Layer 11 of a small transformer language model trained on English Wikipedia (24 layers, counted from 0, width 128).
A neuron adds its activation times its output weights to the MLP's output. To switch it off is to set its activation to zero at one token and run the rest of the model.

Output weights of the MLP neurons that the questions are about. A number n stands for (n - 500) times 0.00054.
n52: 637,524,519,412,500,719,653,517,509,326,392,560,365,524,664,513,637,520,413,467,334,503,647,735,530,503,666,280,555,279,435,565,474,462,595,536,459,615,456,340,506,337,529,494,440,608,478,667,494,528,591,446,735,454,395,708,444,494,599,510,457,456,710,382,439,452,663,485,445,415,326,423,604,519,557,438,402,432,506,527,484,680,462,524,564,620,417,647,252,425,432,453,568,446,644,421,296,610,344,525,462,452,573,384,524,560,470,387,653,513,371,521,597,543,378,465,529,518,408,438,597,571,288,452,553,745,419,409
n123: 629,381,467,497,417,563,494,331,635,497,513,409,352,523,563,309,736,455,452,544,540,462,507,370,359,480,497,655,414,704,746,284,509,404,503,445,491,632,338,580,539,509,544,350,637,544,509,381,482,545,442,346,534,654,517,237,529,528,579,637,658,674,437,524,447,638,536,454,390,453,475,407,556,524,476,395,656,655,556,403,281,532,515,658,432,357,500,614,516,497,584,467,382,616,524,512,382,346,584,451,702,577,414,631,638,445,397,400,471,490,322,462,544,551,437,488,512,488,497,450,664,509,635,549,536,549,448,395
n165: 551,583,511,507,519,525,504,423,450,384,516,408,477,393,163,346,561,366,363,441,558,654,212,621,268,675,598,596,257,767,648,291,611,512,626,493,306,436,222,465,576,809,432,576,601,500,473,515,379,385,504,566,524,365,449,731,504,719,645,779,420,386,408,443,522,469,467,566,663,478,185,610,653,755,422,462,582,462,519,587,422,437,297,718,284,531,476,492,492,460,405,519,393,551,444,273,301,588,470,527,435,531,578,690,418,474,602,377,761,683,538,433,452,617,472,433,484,519,454,691,619,655,412,647,416,321,718,533
n168: 397,749,549,666,624,414,476,677,559,367,613,388,479,510,456,507,587,500,427,534,482,330,420,500,608,463,813,419,575,768,635,445,392,457,427,547,663,420,737,343,333,356,464,406,404,407,389,469,407,507,728,645,412,685,383,518,574,521,548,443,668,490,385,514,544,607,253,304,649,418,392,811,636,465,550,594,503,273,497,652,507,666,578,504,407,455,486,518,526,718,658,587,522,366,370,655,545,335,396,273,469,428,493,592,507,429,692,384,530,493,472,408,581,462,456,687,422,321,624,424,439,466,471,627,386,372,331,500
n185: 307,593,635,515,366,429,648,510,437,312,454,570,379,503,417,579,462,417,437,570,561,400,503,564,540,482,526,605,392,395,503,716,513,351,563,521,538,569,478,397,390,439,487,459,343,419,590,425,763,478,481,394,346,571,475,654,470,610,460,506,543,503,519,253,405,642,493,572,727,663,374,509,623,516,381,472,460,540,593,345,464,749,374,297,484,365,455,313,407,726,633,610,497,337,398,490,579,535,578,330,721,416,545,530,607,525,374,481,483,436,544,679,664,578,493,441,708,562,420,428,617,528,543,510,466,375,561,604
n252: 448,871,570,444,421,500,347,348,522,612,717,542,384,605,523,513,627,541,738,488,614,547,448,457,548,412,552,436,650,587,587,532,447,601,494,457,430,400,494,487,487,546,743,446,388,340,438,478,519,654,355,608,356,444,742,583,399,379,440,532,717,564,561,440,363,471,486,375,610,375,365,544,438,519,610,357,500,617,453,564,474,475,712,569,454,564,408,480,267,347,368,490,305,325,556,648,436,567,459,555,398,526,678,389,472,688,482,450,578,667,535,512,497,409,403,530,659,459,513,291,425,368,403,704,532,406,273,481
n320: 463,843,386,408,468,534,529,344,850,693,664,618,487,560,486,513,432,514,575,626,413,535,718,506,427,575,490,639,461,391,352,568,490,342,609,424,458,531,402,590,588,582,452,497,399,345,618,770,487,474,249,326,311,526,463,418,507,584,521,593,497,438,684,458,490,430,486,578,507,497,605,438,602,314,180,441,638,513,613,528,440,427,550,306,537,536,439,510,476,568,557,373,378,519,519,483,303,493,647,520,523,605,450,420,449,611,615,375,395,685,408,449,627,571,393,486,473,406,477,408,644,481,462,686,555,253,588,354
n333: 330,521,521,358,681,496,524,738,554,378,304,567,549,649,469,580,376,425,533,572,623,460,459,536,522,667,845,370,618,340,430,446,530,893,662,355,475,430,255,436,575,480,835,641,204,459,393,314,529,479,617,504,453,798,667,552,663,551,504,534,640,384,483,550,459,411,450,213,526,378,551,727,626,691,631,284,378,755,377,706,244,597,709,500,402,557,427,402,270,448,431,376,595,524,394,655,458,496,305,635,588,427,365,279,301,712,140,516,584,531,391,590,609,331,456,401,597,258,682,491,463,409,456,487,471,377,509,358
n342: 535,403,496,371,631,475,400,520,833,196,500,542,452,592,305,652,526,372,428,423,488,504,306,402,262,464,794,450,426,634,222,368,206,578,464,606,330,639,447,461,636,515,532,733,669,433,721,402,301,557,809,445,338,608,589,271,648,380,588,469,512,715,602,305,511,523,253,431,547,396,543,496,382,526,323,561,493,436,366,453,438,596,485,724,375,441,531,326,661,401,641,534,512,613,530,298,473,508,726,454,394,707,519,564,614,620,378,574,682,516,667,378,540,511,388,508,650,474,604,319,596,582,476,596,564,407,390,563
n366: 485,491,529,326,422,307,297,356,776,475,522,658,602,333,587,522,358,432,393,576,529,416,465,266,607,394,405,482,518,478,294,553,511,460,415,628,382,399,411,548,268,517,459,653,770,504,647,454,347,403,558,455,621,591,440,556,270,474,685,591,744,457,647,198,469,456,742,531,507,668,349,550,423,468,690,511,580,617,493,527,724,563,669,415,537,369,665,478,697,545,548,468,481,472,458,536,493,424,525,522,403,500,347,693,399,675,330,405,703,454,554,525,510,610,670,530,555,348,366,444,221,680,579,547,283,518,500,611
n415: 334,398,489,500,407,185,585,464,390,470,516,606,388,764,536,405,391,532,541,266,770,500,508,394,492,449,554,267,611,466,421,346,308,356,615,522,621,702,345,550,428,299,421,575,516,552,574,312,485,729,534,368,315,537,627,468,516,384,412,604,373,523,458,508,485,570,648,449,595,463,500,538,397,428,319,595,685,691,463,547,624,592,643,773,558,652,399,721,628,910,488,492,618,525,541,351,587,412,436,358,553,551,473,408,622,513,525,678,460,552,660,511,262,294,141,480,512,455,746,484,293,537,555,573,620,342,577,408
n423: 547,564,650,677,637,527,444,549,379,420,429,439,626,434,279,396,582,822,521,324,304,587,500,524,565,558,544,227,976,561,425,489,537,551,206,510,432,392,365,431,635,486,627,351,481,612,299,528,465,561,583,393,375,472,396,593,515,720,500,384,369,507,529,433,542,558,523,578,429,340,533,436,451,418,609,436,347,482,574,412,412,573,434,423,522,474,749,661,644,452,452,521,581,479,332,324,382,730,255,515,521,651,514,579,733,363,446,556,477,397,461,633,410,320,320,507,482,560,619,689,514,426,563,457,589,573,665,573
n434: 405,640,331,362,613,451,521,567,563,489,743,464,540,489,445,514,560,593,554,466,439,468,500,413,549,458,483,605,444,420,414,413,534,489,508,497,459,394,626,520,462,421,568,592,523,414,155,538,497,558,511,592,603,602,552,466,589,466,500,450,577,609,440,435,540,425,375,586,412,513,700,565,423,628,344,593,377,373,430,622,461,649,419,447,520,510,654,559,402,503,576,405,373,424,465,530,527,486,505,514,431,582,408,387,455,503,523,457,427,523,467,642,690,559,233,616,486,373,506,477,473,511,451,647,620,517,324,683
n472: 641,435,617,576,618,369,591,351,470,441,469,292,385,532,579,479,584,223,518,491,420,570,579,402,490,463,604,352,691,588,447,539,447,555,423,541,542,541,557,399,590,543,400,399,389,497,395,539,673,560,579,393,353,491,503,428,297,657,329,339,604,455,533,426,655,724,458,683,613,377,454,625,570,563,503,539,611,467,447,440,435,670,479,584,552,429,565,608,548,419,729,485,724,460,350,415,461,412,461,470,367,522,488,586,602,571,591,568,430,554,358,576,413,245,487,509,323,491,576,466,433,429,575,576,539,375,452,526
n503: 446,305,413,627,371,462,357,520,568,463,516,509,583,316,477,610,550,635,453,437,392,401,544,464,387,470,172,666,518,550,627,388,416,570,527,618,547,363,503,538,593,362,373,311,569,570,420,321,435,663,566,407,899,292,549,393,454,599,726,588,392,457,559,583,688,481,690,452,519,540,368,395,564,401,471,612,673,478,274,397,430,348,459,550,596,540,574,608,668,412,532,568,490,512,430,459,478,500,550,446,494,551,509,503,625,673,639,582,520,417,403,497,548,469,448,471,756,506,623,490,473,463,559,547,423,456,651,488
n506: 602,601,453,548,280,461,425,652,400,440,497,688,468,585,466,432,596,562,351,573,476,435,359,480,731,592,461,358,474,411,436,415,400,692,494,474,430,617,529,389,512,299,436,404,460,575,464,407,494,509,423,517,500,486,405,576,463,494,454,381,666,652,471,392,369,626,388,391,421,288,603,608,540,588,497,567,323,494,540,583,503,377,383,661,401,613,638,680,571,540,697,561,321,500,626,500,568,603,477,491,312,343,551,559,600,434,570,434,459,434,591,580,523,546,509,406,470,549,444,622,611,734,555,461,497,348,506,483

Each question names a token from some text and the token that comes next. It shows the activations a of the neurons there, in the order above. A number n stands for (n - 500) times 0.0074.

Then comes g, the gradient of the next token's log-probability with respect to the MLP's output, scaled to length 1. A neuron's effect is roughly proportional to its activation times (output weights . g). A number n stands for (n - 500) times 0.00074.

" of", then " C"
a: 500,511,499,488,485,500,500,484,497,497,497,485,498,496,870,491
g: 496,683,436,397,448,517,428,688,499,467,468,438,620,344,570,554,454,333,543,505,620,545,566,705,417,595,345,566,443,755,605,407,296,483,331,374,562,378,344,360,344,627,804,586,667,415,552,578,539,633,258,660,596,515,559,484,631,597,418,521,360,540,685,407,589,568,573,392,607,440,489,433,375,559,539,691,754,250,543,382,601,527,332,641,579,474,496,532,662,245,538,610,401,516,526,617,552,557,380,502,327,248,328,387,529,256,566,502,311,503,224,499,579,642,440,453,665,382,507,428,567,488,649,392,568,485,465,576
Which neuron, switched off, lowers the next token's probability most? n503

"min", then "or"
a: 585,488,598,498,487,500,498,497,477,477,500,500,492,500,499,500
g: 346,513,359,543,469,472,566,608,479,574,440,484,380,429,496,442,658,455,778,596,459,408,521,497,483,383,612,656,447,536,488,469,487,298,612,322,718,431,443,666,356,601,441,433,546,634,669,488,543,361,600,416,477,525,360,577,395,524,616,334,547,506,598,359,756,536,494,520,331,182,383,578,400,473,407,431,784,471,366,543,265,653,498,566,670,275,533,520,530,518,460,550,554,531,309,367,430,407,342,491,671,561,524,653,485,686,611,570,580,741,479,492,534,447,562,430,685,528,431,509,285,528,261,740,232,399,745,581
Which neuron, switched off, lowers the next token's probability most? n165

" 18", then "74"
a: 496,477,498,500,500,480,500,500,480,527,947,500,494,498,820,499
g: 454,371,401,597,547,270,581,409,259,404,487,567,438,553,656,523,619,568,417,384,418,618,326,667,504,774,436,395,643,541,406,261,344,326,508,540,762,610,425,392,640,425,500,513,488,469,642,603,418,481,597,650,528,484,647,329,508,445,373,556,566,573,545,664,505,403,288,541,448,401,438,344,605,469,511,584,352,706,430,366,563,254,464,516,551,656,693,557,600,431,489,608,415,356,224,406,378,492,525,610,314,488,530,423,543,733,454,404,602,466,740,452,476,276,382,569,505,731,488,627,558,504,642,779,605,422,606,463
Which neuron, switched off, lowers the next token's probability most? n415

" new", then " own"
a: 500,500,497,498,500,497,500,500,499,496,500,500,486,853,477,502
g: 631,445,353,748,538,411,384,650,361,340,574,506,499,608,333,578,438,791,548,645,608,414,510,555,499,556,468,532,490,593,689,543,340,632,616,382,346,689,485,805,595,594,579,552,469,476,627,625,334,529,616,409,325,497,470,653,448,521,388,350,565,603,388,629,392,346,649,608,655,430,493,554,414,329,463,511,401,555,389,318,414,408,737,530,437,366,583,560,434,541,387,511,556,497,517,541,540,361,518,471,692,677,574,449,502,472,402,638,522,583,620,238,341,265,326,339,468,437,295,649,399,198,629,504,312,477,617,581
Which neuron, switched off, raises the next token's probability most? n472

"d", then " b"
a: 489,481,482,500,500,500,495,500,570,498,489,500,500,483,488,500
g: 565,314,440,426,649,563,345,644,637,607,465,636,509,303,399,487,574,532,455,742,532,360,555,464,513,590,478,297,417,773,675,322,487,335,524,490,577,681,571,429,632,387,596,578,558,640,311,623,476,389,467,546,688,476,444,651,539,549,575,483,608,471,398,398,665,572,593,485,520,674,408,542,746,534,326,395,417,679,292,440,725,395,406,443,506,377,527,541,514,358,463,466,544,618,276,232,381,684,597,459,341,533,576,462,152,429,344,409,458,399,555,469,505,437,393,398,477,531,346,531,407,648,579,496,452,528,751,746
Which neuron, switched off, raises the next token's probability most? n165

" C", then "ed"
a: 500,500,500,500,500,500,481,526,497,498,500,500,764,542,495,480
g: 664,539,397,539,569,488,594,419,697,532,706,681,691,407,707,459,596,447,475,384,260,461,446,269,808,478,441,574,383,599,318,381,537,462,459,199,607,302,436,559,257,664,547,548,547,424,584,522,394,321,482,585,465,622,548,590,501,447,516,783,778,424,554,694,249,421,495,408,420,466,455,218,584,528,467,708,463,416,411,509,561,352,551,396,562,439,617,613,432,632,518,506,676,442,527,396,379,325,616,519,466,631,513,448,591,734,461,436,438,385,472,628,432,509,552,457,469,643,331,589,399,570,315,571,502,568,440,403
Which neuron, switched off, lowers the next token's probability most? n434

",", then " for"
a: 478,489,500,500,494,520,478,904,497,500,500,488,496,517,500,500
g: 389,388,509,388,493,627,609,442,478,451,365,664,371,470,690,637,536,571,569,324,411,489,616,708,486,485,387,628,631,531,481,526,615,654,513,345,662,453,345,579,413,470,536,490,373,603,447,561,604,477,551,685,445,656,599,521,345,508,724,624,596,387,596,805,554,445,675,544,562,434,339,295,597,594,578,294,518,735,400,606,369,398,409,543,510,646,436,365,434,430,424,659,627,312,290,373,577,445,505,567,473,352,357,652,420,623,237,306,536,412,441,653,614,537,233,470,487,482,618,655,436,388,157,414,419,595,482,530
Which neuron, switched off, lowers the next token's probability most? n333

" not", then " take"
a: 500,477,500,500,500,499,500,545,511,500,500,856,606,485,484,490
g: 532,510,754,735,474,694,488,617,615,303,607,431,310,689,531,473,569,390,376,364,544,367,483,541,618,603,652,435,574,458,580,378,379,647,470,457,412,580,314,636,579,546,361,275,367,505,337,480,524,465,625,365,261,442,742,228,455,436,442,423,531,612,443,651,492,376,706,547,587,514,426,716,353,402,505,566,456,514,551,251,426,611,570,788,498,613,583,486,476,676,521,568,391,301,371,500,573,509,376,476,576,429,649,696,417,412,330,411,540,453,394,509,407,422,474,548,631,256,790,492,592,412,600,519,540,612,389,542
Which neuron, switched off, lowers the next token's probability most? n423

".", then " Bu"
a: 482,484,500,499,497,480,500,793,500,497,497,500,491,498,495,573
g: 462,608,658,449,412,355,492,710,374,513,497,458,587,473,704,476,432,590,301,462,700,666,436,564,505,520,772,478,297,418,466,389,481,430,585,612,480,682,483,620,442,388,496,394,450,672,357,373,611,548,481,478,452,602,541,580,540,575,227,510,637,365,395,481,315,523,648,551,599,452,639,658,518,445,509,448,383,330,590,487,212,729,571,619,467,415,676,602,282,372,591,232,664,474,735,559,327,268,512,511,488,658,533,539,347,443,237,619,443,539,311,698,652,544,509,353,443,529,386,663,399,427,424,617,494,591,504,507
Which neuron, switched off, lowers the next token's probability most? n333

" Dr", then "ive"
a: 500,500,500,500,483,500,493,526,500,500,500,496,678,688,599,491
g: 478,576,368,455,519,617,495,409,581,271,573,592,467,452,522,481,401,545,528,594,525,601,749,477,677,305,614,411,333,703,688,625,482,672,414,368,357,774,346,325,516,410,442,765,540,429,630,531,661,291,421,429,573,414,412,527,444,449,627,342,542,519,493,404,317,664,521,543,598,511,492,343,594,656,657,538,587,603,691,284,433,260,733,245,535,436,522,413,441,471,461,526,716,379,405,495,568,456,271,594,630,429,591,440,730,689,202,472,486,461,491,526,533,311,380,456,512,528,563,543,437,447,464,485,511,580,345,620
Which neuron, switched off, raises the next token's probability most? n434

" ", then "fe"
a: 500,499,497,487,620,495,500,480,607,500,499,495,480,500,500,500
g: 626,551,449,605,428,466,424,628,498,325,494,464,653,515,467,453,669,484,261,630,166,373,345,365,596,565,550,422,327,434,526,308,610,442,352,576,648,473,436,634,752,451,545,535,685,494,776,372,489,615,501,692,481,473,770,564,544,627,496,644,527,594,426,454,401,477,318,696,467,432,508,525,637,498,307,253,201,547,293,454,540,427,649,548,562,534,398,454,513,511,355,449,335,494,402,513,417,503,454,563,476,615,336,489,369,609,497,570,402,635,748,362,434,468,506,585,527,630,465,324,529,578,553,557,525,862,571,399
Which neuron, switched off, lowers the next token's probability most? n342

"\n", then "H"
a: 500,697,499,500,479,479,485,483,500,500,491,495,477,500,497,486
g: 610,608,593,555,392,600,656,462,379,677,513,295,470,414,579,470,366,159,358,607,302,534,390,545,483,557,476,406,486,556,483,525,571,452,679,519,491,692,719,519,651,613,419,552,654,578,695,374,270,445,497,500,341,606,443,365,466,404,553,598,422,558,543,366,458,542,253,413,488,306,550,480,421,736,322,543,557,445,769,665,501,586,473,536,610,311,610,765,586,440,647,602,323,469,526,549,340,430,586,469,628,629,429,605,567,391,555,424,415,617,459,480,491,569,455,296,260,377,465,534,787,447,553,627,394,411,240,528
Which neuron, switched off, lowers the next token's probability most? n123

" B", then "east"
a: 500,498,494,502,583,500,487,942,500,499,500,500,490,500,500,500
g: 617,592,467,410,501,669,599,522,594,349,407,530,625,496,377,648,577,637,253,672,593,616,529,603,611,738,513,340,283,481,542,566,344,284,547,454,291,505,456,567,425,611,586,484,442,481,571,689,389,736,573,430,548,230,561,520,347,445,570,443,424,568,605,290,530,428,347,359,588,379,473,389,636,655,626,525,420,465,586,477,484,402,478,529,703,648,788,632,481,550,360,643,560,365,643,718,802,397,623,486,472,474,415,532,465,373,556,505,455,393,570,338,497,454,467,511,671,467,338,240,478,449,416,294,365,305,391,567
Which neuron, switched off, raises the next token's probability most? n333

" the", then " Year"
a: 500,500,500,486,500,499,484,870,500,709,478,477,691,498,478,489
g: 670,568,505,505,382,767,419,602,433,485,356,550,341,641,416,573,512,599,453,442,427,531,414,264,197,488,605,664,585,495,411,714,532,418,527,402,379,651,485,675,642,557,466,509,549,304,326,617,340,528,433,460,378,474,474,468,572,454,392,546,448,676,396,333,664,417,410,462,458,543,667,357,572,360,611,532,438,618,642,367,506,645,570,674,661,520,562,504,389,306,605,558,437,471,606,685,411,415,404,302,730,711,535,470,391,742,728,576,412,471,793,348,420,543,366,683,489,473,452,320,507,264,481,540,580,377,401,423
Which neuron, switched off, raises the next token's probability most? n366

" he", then " was"
a: 486,480,500,527,500,671,478,483,500,493,485,517,479,483,500,916
g: 385,386,472,499,404,341,431,470,486,713,527,545,580,651,762,329,717,296,301,366,587,488,351,701,461,534,272,567,406,406,484,514,533,683,531,459,501,619,542,371,276,509,392,678,503,260,320,381,439,505,668,536,634,616,399,620,578,434,522,523,364,548,565,463,513,569,463,575,501,488,579,596,362,571,355,538,349,484,460,375,665,271,533,419,496,630,491,486,776,419,510,731,531,501,358,543,412,557,535,610,436,334,463,345,670,616,512,408,447,562,666,583,385,914,646,337,395,498,655,453,517,487,671,339,488,437,464,621
Which neuron, switched off, lowers the next token's probability most? n506

",", then " the"
a: 592,641,494,497,495,490,497,494,498,501,481,500,499,497,548,489
g: 534,476,435,601,350,639,537,466,607,311,494,422,470,441,561,192,644,446,561,594,470,456,575,550,627,587,471,526,580,569,639,622,263,226,473,610,588,534,353,660,478,510,768,453,411,644,447,567,430,420,452,696,560,285,404,349,327,515,359,365,660,648,457,621,339,662,589,620,538,454,411,322,511,558,465,299,513,611,253,423,571,540,404,405,650,601,370,687,490,422,436,670,524,536,404,479,747,384,615,375,396,351,590,652,515,502,490,521,665,432,369,444,638,662,478,744,657,642,455,258,417,516,576,603,424,413,422,305
Which neuron, switched off, lowers the next token's probability most? n123

"le", then "ve"
a: 499,481,677,500,497,500,493,500,500,500,500,500,500,496,499,500
g: 502,619,572,720,466,317,521,493,405,514,267,347,580,644,261,626,644,562,346,569,543,408,530,509,625,578,441,316,547,576,584,305,538,596,560,448,436,652,490,672,665,477,416,490,701,394,401,546,444,605,471,521,566,445,568,625,497,534,675,442,210,508,519,515,492,457,303,727,594,388,427,591,607,308,586,390,532,459,559,508,564,435,408,659,180,375,414,551,667,337,596,511,278,369,454,739,422,474,462,528,743,273,427,613,401,567,359,510,487,287,414,582,520,610,554,517,600,574,416,281,546,758,663,313,465,608,470,526
Which neuron, switched off, lowers the next token's probability most? n165

" ", then "s"
a: 493,477,494,500,489,500,496,498,738,500,491,494,498,498,496,496
g: 464,396,542,493,562,470,649,598,695,418,555,653,580,590,378,590,500,304,369,591,529,522,439,294,599,422,407,584,587,729,406,450,483,332,476,644,519,364,474,423,411,323,548,517,714,486,686,546,482,582,415,509,477,357,326,238,421,669,582,495,610,627,537,328,624,708,445,475,451,482,418,469,467,389,601,418,422,380,339,381,386,580,559,475,426,601,312,565,529,319,500,480,575,534,399,615,338,427,373,482,269,302,601,601,403,404,494,800,973,530,542,522,397,529,524,640,494,394,550,530,509,486,580,553,662,407,849,543
Which neuron, switched off, lowers the next token's probability most? n342

" sp", then "ring"
a: 500,500,591,481,691,496,484,500,500,500,499,512,483,500,500,500
g: 630,505,421,277,449,611,387,468,510,384,597,444,386,499,425,473,516,796,490,741,546,406,602,539,375,372,260,512,334,472,559,480,462,505,494,601,495,559,715,449,454,532,181,348,731,579,514,459,358,514,618,499,535,194,425,552,447,376,583,395,600,459,303,352,237,512,485,666,631,731,463,715,299,435,390,549,551,376,645,485,727,495,511,473,426,589,388,315,519,568,598,584,577,481,377,741,535,748,628,507,420,662,456,214,517,514,460,564,516,537,402,455,431,560,468,542,409,649,550,473,523,658,574,413,639,414,627,645
Which neuron, switched off, lowers the next token's probability most? n185

" f", then "an"
a: 496,500,479,492,894,491,481,500,499,500,496,500,497,500,500,500
g: 255,528,541,553,594,681,348,406,485,304,770,456,365,296,323,655,649,440,562,407,570,471,312,399,628,418,646,451,397,530,528,468,538,609,655,556,300,409,488,472,474,382,556,283,464,380,510,367,415,723,432,574,353,668,591,521,431,543,587,587,447,488,536,561,415,737,464,503,490,300,311,303,510,424,319,697,436,476,450,766,632,725,569,605,565,486,526,348,338,694,388,446,516,193,657,607,681,513,645,468,495,491,401,638,596,623,570,321,497,480,363,439,586,529,513,540,378,583,383,651,603,457,473,522,462,664,673,528
Which neuron, switched off, lowers the next token's probability most? n185